Layer 8 of a small transformer language model trained on English Wikipedia (13 layers, counted from 0, width 128). Numbers have three digits each and are written without spaces.
A neuron's activation on a vector x is ReLU(weights . x), where the dot is the dot product.

Input weights of the MLP neurons that the questions are about. A number n stands for (n - 500) times 0.0017.
n15: 588567340551507487548487618475896293418408450390570644467739405490301560476421473535627514517477635614431419487649606247625629568533414373674616490647364476416352467584523337722666631425561448476493500543400470553730630427358651476394497652242414559497318447579500388550493258326617493601474639275436551592528420487309560564600487532517426397434368285600563533632424555543449503464530
n26: 571460445483449335569523477650360562494357646606421497600352461711651489562493467406473424553632434330421435480517180600352411497615473367396689480433474449332493503626727404657396461677413435567367287533553381487438422592490260517462493539706572666375566599729424520338562320251417516463556336373560658500675478327487696450335507472596547560451605406626550352555431497493630542751587
n27: 518542462557565441439538558691423565159446503510368582430610626329415415395396448404346588468392479377420575392560604570716289527427619568431556567480405350241430343605570612486558531543373490379556460754616455583645339535439359430608405500706715774590632486331449674437540543391486346340490414370384309500471480364641334461452659686545609570604372518458290507744379431707324364556362
n58: 310663386439400556662608489528662566472454485455373423537587492387386615450585537511560477369548615545610540556424941567462693310281666372423511481662485462405437579703492551469610349523443434656331395860590891515389626259711326500287715624546426574556575474674706553362656305484582537584629514405443504450384396339443610323358511365294523448496515353331425689409541348393434628500481
n61: 669519504694435611251315434719473454374428356619471518478226496489293598718382441447455488719614504548507565544779720533425434279563485348577256556464532436504441515485392235473558427618571558523723419504556696574471769588518359473514504316469607330400531559435219734681531614597452351425471549500549699584515678533642726694511357453630225385415548429675537507600555300420542457592752
n151: 551456365579699537535547723701482472288411677430384510527581592405273398596424330500647654473550503232449383417500610253547328409434541500441610497616390698585288470456460406411526562418412464578463462421416424361266428676338628598465588451541586308444665606503372310732437425587563395629470551536503591249393622356631433591740487454467383574477622456584527325500493434401493572586564
n158: 567494550626414408494425476421352646389350336554554515500415436415619573732506545514530340374590536467557491717607528422540381518488583433500548258552581696448449500506394668497617491482661465244494478471572557423547525449424497337249473462357524484709459464460360613658256436612383450442621460609548549361447621566470440382491613309452479398351556358416365506549476556426732520572546
n169: 494425448519621466175331470390383347410409595389583579611428556518609546436430614658491719769512690441655566595450352346484586401549449440485414494488374544613555475339441362494325251449581306484556570518562525500509705381548618652518363485376524471555267534421272506512571566487552548484588547654553663497484550679432515491668625503411475512525494456386438506602411689479360443466437
n172: 462633480331451346720399434578493619478603466524577619449575808609596546503704658519534666510587704646363612430575369335486440441426455388401668507432628528606504594453514500459698653254486689544520538603453403339543479540454497528380677454720728563389542463330514541651310621591436503586420500269714503223455326416276548398671437439530585402299460429456402543464587563563545352463473
n182: 612593504583602456599467569492403443406338423441591496239374324665459473614588650458316512688551551467455618387504474485433533471796333565554511511670611538295632320862707630387518275761738522590614408666581628734297496409521227635397367303546431477646662405428534545489611444485581352339460591705548713598462412349452462667317500418618367382325453485526574438407602274453568529591429
n184: 465641482481600573465639578553558642291594437492592601382516508510537422394516505590437530537576466304355351571433473647564542598469557618490563542485556613585433384503315574597497668503476497610614525487497469612646554594600527514510484257391565415712555471378642364429464578399503503318495462464458383543426381455463515468477487304474516595453409521521545544424639560414589431555591
n196: 661611392399574338445640619508528775439353326492455321163408223618327572269586307540542373405504628721374555590303756443404601544560680429496462661270592442669584602382752508617392634426807507442603472660393500730526554688467437333369267404618602607402548643496437658681417415476398359458549608582401615594480271420553327546404620488686519606734590515496439459379447618526574404515465
n218: 429422451658483370403286444309722351199551390547363579634456681572449550600427530532618451601473497436382405660524727373639520425417486562391497497577314449599429570668621514555585474665442523449352507421557480510421394517520327528400375572542463496737518623379615507573542589413276428384341510638365520510465497423109519527591414536698291604430606510235406437545640490431545389650364
n229: 391464472562449454511429500496673681520474496600578423518615576521438538563465656470293765586390419450453705422703394432533560625546570381556354550486621372500515368411593715540378423643597437431561489731561500596599555656597393493974622656504415370362272450518404573447463416556482486380447459542759478493434582789335524381392422029736475461574355496457557493638564348521415385684449
n238: 575635369475442507605612555315630485670550349577542714595649679394304526736493668387680548535619399369597431290618626468618622418594283431621307305524493421332403458472588310276617500421464486582419620393726532395476288497558478555425472384275601471559470591750518321514500655456672358368583437317653546630653621489447430564456385313387620606290406606324465420619538416403667544493457
n247: 768556209600625420673420476625511507487400486319690336566560681320599294730407528503629558462375469608315619583443425559472465541400615428603302289711585511263625538472475486607452706557535534327437464486430715503634261576581371453487735378482631587535463538453489504389420393388542391779445507565598539758594537570532427602436441548643528594548383349591639697460400482497507429548754
n277: 628348516288469447266510569525690614402541570490490579587557631487446732503454573415577594470251530413231601424514548390510543464553555454310663614484257534473447533483658465702542684466399461527487465552373560331549555705552483563584460503386526500570783513658320463381531422305530497439460681510480618236659570503577747537464576514413574443470728608540333768516503632451352620503378
n329: 715478539419111500586917253648610455456478759277371521442376313496420496437689471445269470734726461489551402532551529666478372511643481345564611609611629526631485579363409567448313525711606422650439399496424586496461478482538585587656224385545582515536621493385556489564500349391396451409710668616391610570556559558348500485654539431651543532500226558478619489521686474589359507518569
n365: 535482634489543486258326565397522605450611556594365397326504807486504596299728361576455591483351656451470391514589518483365452374445410579431413546386497347507474653472707464668654445590458541518581525521689549559769500379659514570493602537554431558611540524302609401399420471642531538564548351640669581611532433510433553412571614455486511458081459514308360186486642580782353704611373
n441: 703294503425497440445417484412402517462415367543305634470601504549618468624474503731603434580619332510374396662449606447355599650394551471588434560436558418537507440510560645534419503432480216625410400428513530497487578292584473706516544270235573723417227659428368530308406360465457471530546329484268456353372497697534427507367342362310564530613579688423650507445675524507617451437466
n450: 273542335607646318400474676579422512743492433362585584485492670256371417523448441306627613474448589418532402374739588746387378460430450401287318365525703835504662556642643361569595250439677544526575446544706455448548531371395504645518327612346563535719469592504562439552644691737478526526599450569526818274404518541432390504580412480485605265456364353324802548421456500393588453478485
n457: 390511169419365504647612324744453581408749496582448169515436286281318559600689459443478570507407633654468427496435500612485426453615357577401608609471471420420603444590681356588365448542523474572564504408549470374397634352384581449392342707647433645321618808427465652485422661555627654716323482372859352585221392504545568459565359703395279515507481662507646374489515578566508536303451
n468: 493286473483461619468585380597575391568538463558534199391428424304610568525655449636357415520330503606565510405708266439407611537493275303209476359801447396538561439630531677643463597486517527555534401634449510612510368537560489421487500407423409404385625709514486375446408402539524513887483364617589479577528458568442400459291557355449681302544736576538565530339564507497563563497341
n497: 582475286334496605384682541567552333440496367546636538553429664634479522388385549587609416437535497666380466716554475507504437593144352500635633567463435486304511504613380591410452431536223493514606303531486720639600313531255572588419454425144531298381526674580602464402617338643468445571729523462482585514525416500535740514503795422472687704402549412584560545510653431569475544312496
n502: 532532617705372522439590583776346619388567388637494555472554497421449464535624463589622572469444315475494299515735497250547345466568661735561544371515636529655500366559434371455463479634582610655657468500600571649531541373448474356584481630445525389388513686445562411401344621666578521522583707463500392503523366338431367456454494487406450534382531516603537525560543438574339306553712
n506: 621490556592438434521291461672493348446309533513543660304614359506453672517414473610603430517609464604386867460703398460412559461646356588572586433500461418409898420597523348408594634763365284510460521399390450480562391559403459455503604558349642549623570645359621733622642616427643441362451601513618463305441535630470503544552322397553543537523572628530650474429606517510500438407365

Each question shows a token from some text and the vector x that enters the MLP there. A number n stands for (n - 500) times 0.01.

" the": 531545633457601574370485613452427541539543598243525651779377373643604699572508337534590375382420264574516302641571492568617556557358358426512660582405648404488279566283444665629503453551458463500580533324285583584758415513468607642400664647572331429529320393424439630067568525510576506184528515631576530564558518517537456304326401730547408396521523568538560593594593535492414523488284
Which of these neurons fires most? n441

" ph": 323471576223678717362517673386357469531601435361663656860440404618458746560443217507513279401519480536450591698544424477482447732468448398523375521397591297376319570302571728508433510524536497504689489585373475530520545495410729739374749682677466389655320412526531671423532618378619519418455623581502624618703419534546520292299415459561256422619381567467425397426528579398490416400319
Which of these neurons fires most? n229

"ity": 246495723329646707489696629440431445765532542380640578637289273568550768452350295415432359396545370493674286649563549644508466569486350472498616578487629461595347542489420663488452550295426696556690660278476595557549356526441529652529665593691340478587322535478649483275614463467655449314533485509548494498629405424570376439404436697561317279804422540417301554317375426487667540504307
The two highest activations, in order: n184, n58

"re": 365661627247357539564387457393311569651353471313534541617277293594483630317579362548440341380394398631513526532623554605475565668466380552814552606618741518521579394307401541499556374331487646576252516447296279543445377670393437756449704626723491565510545608316478796427593548544799485554389555456513348527666560517640507223306389449717401539721334534461512513494520577532581526375436
Which three neurons fire most, strongest first? n506, n196, n457

" but": 375583590411622577504444616320412445552615449324612509711380468550515623576597353351586370429413497499492415666545533547583640619435277386554695515449542365438436502495507583637612536509497672476595611315327437528518483618436568676258525790542259389683479223600468579214523713525623458197547631482547422558749491569665425344278317701628368423579380685493446455583456576455529410589205
The two highest activations, in order: n218, n277

" n": 266452704179540776496446625386386470669557540266724617685424486644530643636502375486564386317337543451439391704509463529528582541591305412537566617647626220521361710397500605596375537468635475560547550338326490451557437515426709710419690722378427400575483495469405757378425544549669556333424527496374700530609594529577484383298425560553187457424472371506405606694500424553461308563262
Which of these neurons fires most? n277

" R": 361458563475619920462369524506441413513523597336526676525422402614497659606541524653560268349375275580593503726580634541652596576493350317461534487465607336428450507331482693446553489365767446664590662247123482493475465687458605659514680693726384417569445361441516522198526498572621544357435537520393526506584428578589292367413469667650262503512341503418429567534474370588392489658416
Which of these neurons fires most? n229

"so": 348649685256634734485432622510328269651554625398612558679367420428575712368576299386500379334513379657621384568456411653595576519296371380675602326560539527490575590409251705423471580410604638479580683348250513427492384660576520579412593709712384483626310361143734538346532717475603432429310461544463544473753515468508365418556395620535433281647516449459555446548638462437602444595418
Which three neurons fire most, strongest first? n172, n184, n450

" s": 333466717418565861468582578479380424489613476377592639640330617513596731543552506426578394418209334551525317562571471697594534524604377480574512465492801316642392627362495608369535534387597567615537562293257493610668519497358727611371709625736334449545519511447543644296514534266584610276483522428334502565605518477660410465277274610578225530510394455446289559434500550495503488524332
The two highest activations, in order: n184, n365

" these": 439435751505561688496586563424495435627396579364716683791342375573517723563517282391562422486300382472456289762526362532600575553366324419576651546426608308550405486409631691578466546530554432416624541340404501610554439561446534578388756743641275490427350442458458470217594715558670480297490528571568599557520496477560464352246393662590284329492457578484508528632571499431408441546231
Which neuron fires most, and how strongly? n229, at about 2.5

" E": 323577398429508811520358557618430375578500437422584628671348323609557700630541359503537268354396464519580539806591592583558604619345278333496626385462680523444467460330556655606552485352613625640607595309257522448624428617354612590423655564671570423532448427295555494094460548481717492311424501548300566492723391491724379335462461703665342448490400533506409446530528497443499498539497
The two highest activations, in order: n497, n184

"s": 512505722432602705392427684478306330584471617278491540574329600597416662595473405347484421415405317634565250691586617717670497529408434470494667436604716497688383700428346520507518396554489615623552635335384401387571465564500436814468553629561362467565324368292607485238391579480744431454441435575571567639652499400519474361537301766717466391686364436261505552423326605461599464454223
Which of these neurons fires most? n450

" in": 427701616398459604431554649415303336488431623244494782586399328602461787619600315420738333345523406562541529716628516527697649481417289326521630398546709416478246446465499647532568450437466552417501575336351484637547547603490547607475700695755383458407477490552519622182583595513678550198463407477481449661725568392498521389315353639480446486483468565500480535494390437347455551540323
Which neuron fires most, and how strongly? n58, at about 2.7

".\n\n": 506574633427510606513521611419447361459549507322540783594486436600507666595551422563592188345256483600624398657624457724525565488540259424488627525539665514349527591488513504433411489514515543461607528308346358471555474664338488519330700748669487401493484500627377671033582521542659545271587601606473374725637477382502486400278492743545356352676450483397412482501473506489461395478499
Which neuron fires most, and how strongly? n26, at about 2.2

"m": 512484700469514736377400689389360462736418367388536612848544408661766504499434373357415567450435609628562390553598515719498550743460556289403390633444581517560246675438434442446447373339605620450564622461326518502486289453671509682543463694567433355489380434490784478288542519566710399330446610556429588509642684615556358229335283619466365486639271488483558497552565388487468421470336
Which three neurons fire most, strongest first? n450, n229, n169

"op": 443484680435440697624547518231446480586388540232485550606287282637583580626568412539730350259545462544646383540536366423505536679502421395604606407473574364619244613310431676550415646510618612482609440405347615310476524690348725683394592676661527231694412466371379507208602717578607503425480578426598361506639469503747532441343324628519410538592497420554411474450642265568436360725466
Which of these neurons fires most? n158

" un": 391482703496475799370406582461323359516583487199551649647371290420520626499604395563621445317260358446541332794493621625597503547333382534390641537573677474533390511330509650427474426414458704575609495495198489376464597525433629699348683709497314257523496577613494649342444570606641508422392495489565595608688611381674578416308347564729435520581363448487343493577423534418641596568268
Which of these neurons fires most? n497

" He": 335543495397601664509425655496294487614417456352564697641422486536432679579435264580567255483386312449570471732576560657589591491468374412448702604398648490414421597403428588723513598677636720339571587298216472615502499586421544583328610726569371461635480343332435418256597559758636436375573622501471407394690565514563358334346379716623327371626412449469515436577669550458573277542296
Which of these neurons fires most? n158

" dist": 436551606330562709552563701387424471480551386338753644630323400487591701563533362432604272379395479403446456704536453488559478587575572348433580482480605369620230501315312473475513529568521745349623523405394518391560503458335889625553679600776430431353516523469457615323508579469857514250555556558345626612716615481536559410214485554604220371513472526397521544398596495258447545602333
Which neuron fires most, and how strongly? n277, at about 2

"ult": 445612612492563815473412502528343489531610626283577567671365462629697572447607307430482424301533546540749300435436501314553450808389275473455515616607579280528210589614385714526453406589600619434534548573418400441455457480447549791454622580750281439379466515519601500316388825455739404423551387599418454657846465448560584428451455608589298359511349627435434515343373458453467605489296
The two highest activations, in order: n365, n468

" public": 324505797353514764473617455391426399520467485237638622688329427596530726618490280475541284403458441388544373721408590414545683612553354533523573643469592530545283572482441570559468510349532633466592501406414495524443478517376597610464871637691303416507448649499622495297583539549707477305557516439640604564507413338664575343320334628621259339500368545584415478478552296467570687548192
The two highest activations, in order: n58, n182

"ions": 538644696399558554408526624567347419709449609374511503617351444628640720521472387424420288409499472502601162711546363481590567562397372338523756483612558356462476590461522729423677617311522581481571723425391481470424512570469455691379711617780269341553342485381602629254517487525670557303567453481486526518751523446543556351347362772703327393606391535324341505375367507579571617414288
The two highest activations, in order: n26, n365

" after": 443550704428595637482620612447431375444533495251548697603385265650508657556606294431599306439631357564545557726624414485561637446464312417489635386597671404396417488422512541468588473467417475517556566272312461514505527621470500658308675826618411438619511340600586639231505826583653504259416512601482596472617489442596488349217349628542309452565361570603502492510552476419557456521176
Which of these neurons fires most? n506

" International": 261584649338616766404521569558346370538550605205814574795356386587527753615560357523448335395484437489672263810490500357585525548409469450565574654505593504414320600317450565366458512314439652439842516342317483542558465552408555720415678609573292506441394633455586572288559585527494456395495528538642490532596490354618562419331431591590333434621436548586437478577500369427428469534262
Which of these neurons fires most? n497

" on": 487597764487320647445428578383447434406598595292520696684380310601599665579523355450644332425485415517511437670640488600563590533459475435470626427552679414308317562450456745595398482467560484337580423296445427610519523688506629490368663675666241522554529407400529425184573778556727663229467415540472460556779493369437490392250314619549562574515375445615510641441479475472456595467239
Which of these neurons fires most? n26

" man": 475492744376602667455332593482345427551566570273621692714430497577449788590504356480610352487474367392430299694499451524502578587416349515459427586498640317411326487283365591626546578455697605502676564483373562798351439497504595543445746786627380266573549495479699446366580553445620473301493366490457512673700451470597451382262469701574228468603297530457319421555492536572520532421268
Which of these neurons fires most? n365

"ing": 429668629411353608472599608243415490463450461323529522676302361599604721483520213423491387483353483320636347651619372474506632558370370348510524408417641414547451577354600667452581523364654547527589645248433564596462483588422567738590687622817358485437455513271733503233698502546648631216570493640539639685573470517646468415374298553617405514619373531499427553455546606555384508486157
Which three neurons fire most, strongest first? n365, n329, n229

" F": 251525481332445716544400521438275390538471599319692633591415332616490630620453434717644323413398340492634489644633562629571460550508545287436812449385694434527462622419475502668488579484647620489636593390329493480494503547270526576403615680575439390583562434409379525249496670576567468305611588475519422631710597323735383474277498663688273330688323384454449652459552545379584314474370
Which three neurons fire most, strongest first? n158, n196, n61

" was": 385543634436491620342269613513473431482441478352615769660464341592638683642516398493489264469531265479592455747712615575600548465546335422471582570550734622456363664442409485605455627539535641515586492339187266386463434589586526589333651690611408353429537403400534565253553654620633359197434520474492465474608491445501353388401483673668526340784559333522506432495610611502584442478192
Which three neurons fire most, strongest first? n506, n218, n158

"He": 312545496392619739527454647598342457657411430353574755618431479505451710524455264575511272480395298460559510688620570625509561399521402394452752600443642486387444591360439575711501625725559697320567594357266434673440454574408594583280674736594478406672433411324453470319633601721644444332594530531470335425664529502549359338369406694601326350616414503488500381569598496462545225515326
Which of these neurons fires most? n506

"en": 551518655403592588464557535580559374715556495183531757536404526579612685268441241640471533370411196389640392520511589687599389528549470397467496348477485356370499649229591545585464552257621709501682414312563531561377451502413775522364717548765267367540375483416642520294635703495560559325312514430475478587529433483478388392533434832575310444552452558479496772562584492392618580543354
Which of these neurons fires most? n450

"oin": 436501614347494783601445462444383415611491372377576654578258406629651667480514298440623306420576267467517461630525529627583551571480336562661655481482528534383268388330462645496590535209446753608640466408435469454476416645464447557350775601846508456453634415360387562276631733610668567459292359458390345579702552547605422270376467750609364371698367554585410601441555334485439399696481
Which three neurons fire most, strongest first? n27, n172, n184

" Pr": 333489578232636801480441552646476443534626428496596647620257537572537620545438374517568288339566272463664498664543620581589534569512311387459531571435573458456326524360432627523626530401577704513536612338259522590612413565456736546480852701650436528593472466385578511209564344519669483359510465614505596503548451458718448275267481584632176516537209474558384581507572349405402478419512
Which of these neurons fires most? n497

"ster": 450471644304680699642546631464288508586443554233750535763383389459561592612442317612603484424430288475562519595646361720602562564437340483645484334741601418460398599280491485534590560390576595474690502495360483438484418552416547576383715560914297421400435473279640442223569557478556527435283505639544493559647455584622467312374454640562380293760334547458446468465552327511520376581404
Which three neurons fire most, strongest first? n247, n468, n229

"ly": 337521710422571719604497616449477262636575567297569632706305360516572754366456288404430430426522425551533406710608695512599640688431337413449565382474705462498353540560502555513499569114501537386592667396347410519499381483474549752565513658766350377544509410423592531213578735534666546362475453586549672521598420525530399398377347733556373392439402549466466495411568461435499476703125
Which of these neurons fires most? n450

"ics": 461436710361510682462511646273389511632604481217642574722410392651598689652632345374334401430370447501598367581569318556587578684426338355665539696540582415499598559413417752427553588404620582558553737377325520428499352613432440677482613648760356394459318481355674624279533412499653578293587599563615575502554487433557453418374306637662328289656338561493311586437496453516398480477200
Which of these neurons fires most? n229

" Comp": 254539541201543636376531552434413525551631649391634534680295425608580615528492357555538296317563367465627389624623428571387610589384376318493450457400533407444367548378504547346701457452574821620530733455229535563544456546512734582410846646691345499412461376611494630378645459503706570391596604496498508502602497422523356442221403548689197522703442487537436506447532307633716446508297
The two highest activations, in order: n58, n26

" L": 333497561274536676434451516523300456462432445361717671509456434654450690547514358662605409386293384587623358626574599641601549651466406338625615531439765454409427634454609530661494469545682520444627551354282512547423478579361489659343770613591463435639476401469386493137524538701558589316444533545550453549644410435756445472285370762578302373540291446479310560561617478601476334625391
The two highest activations, in order: n182, n196

"ex": 455539576364543712416512638458413634666379337140617589628375354494351488593688461510618549382268487428592266737645308478592343487320379473683528451604549572425353423357574554381542515458516773663597443323440412611578328497475685672531807686675305568434411408497665586422621399411710422400582448400587611645593655432700550366335358597552307442724404660405503546451452410466346471556321
Which neuron fires most, and how strongly? n238, at about 1.4

"ent": 487563615373592830671256562554527413645394568322545525594205516655639485427440203549529330304394438528717430584546444488589567712363376384583467430634549263447224482431375708490366542421521574520573529241359597581585494704617665540499586474766336385619340495573643425276660738557595416407260517535650429562597411494427428473451538687705462438588372561492320519447755397443534472650325
The two highest activations, in order: n468, n184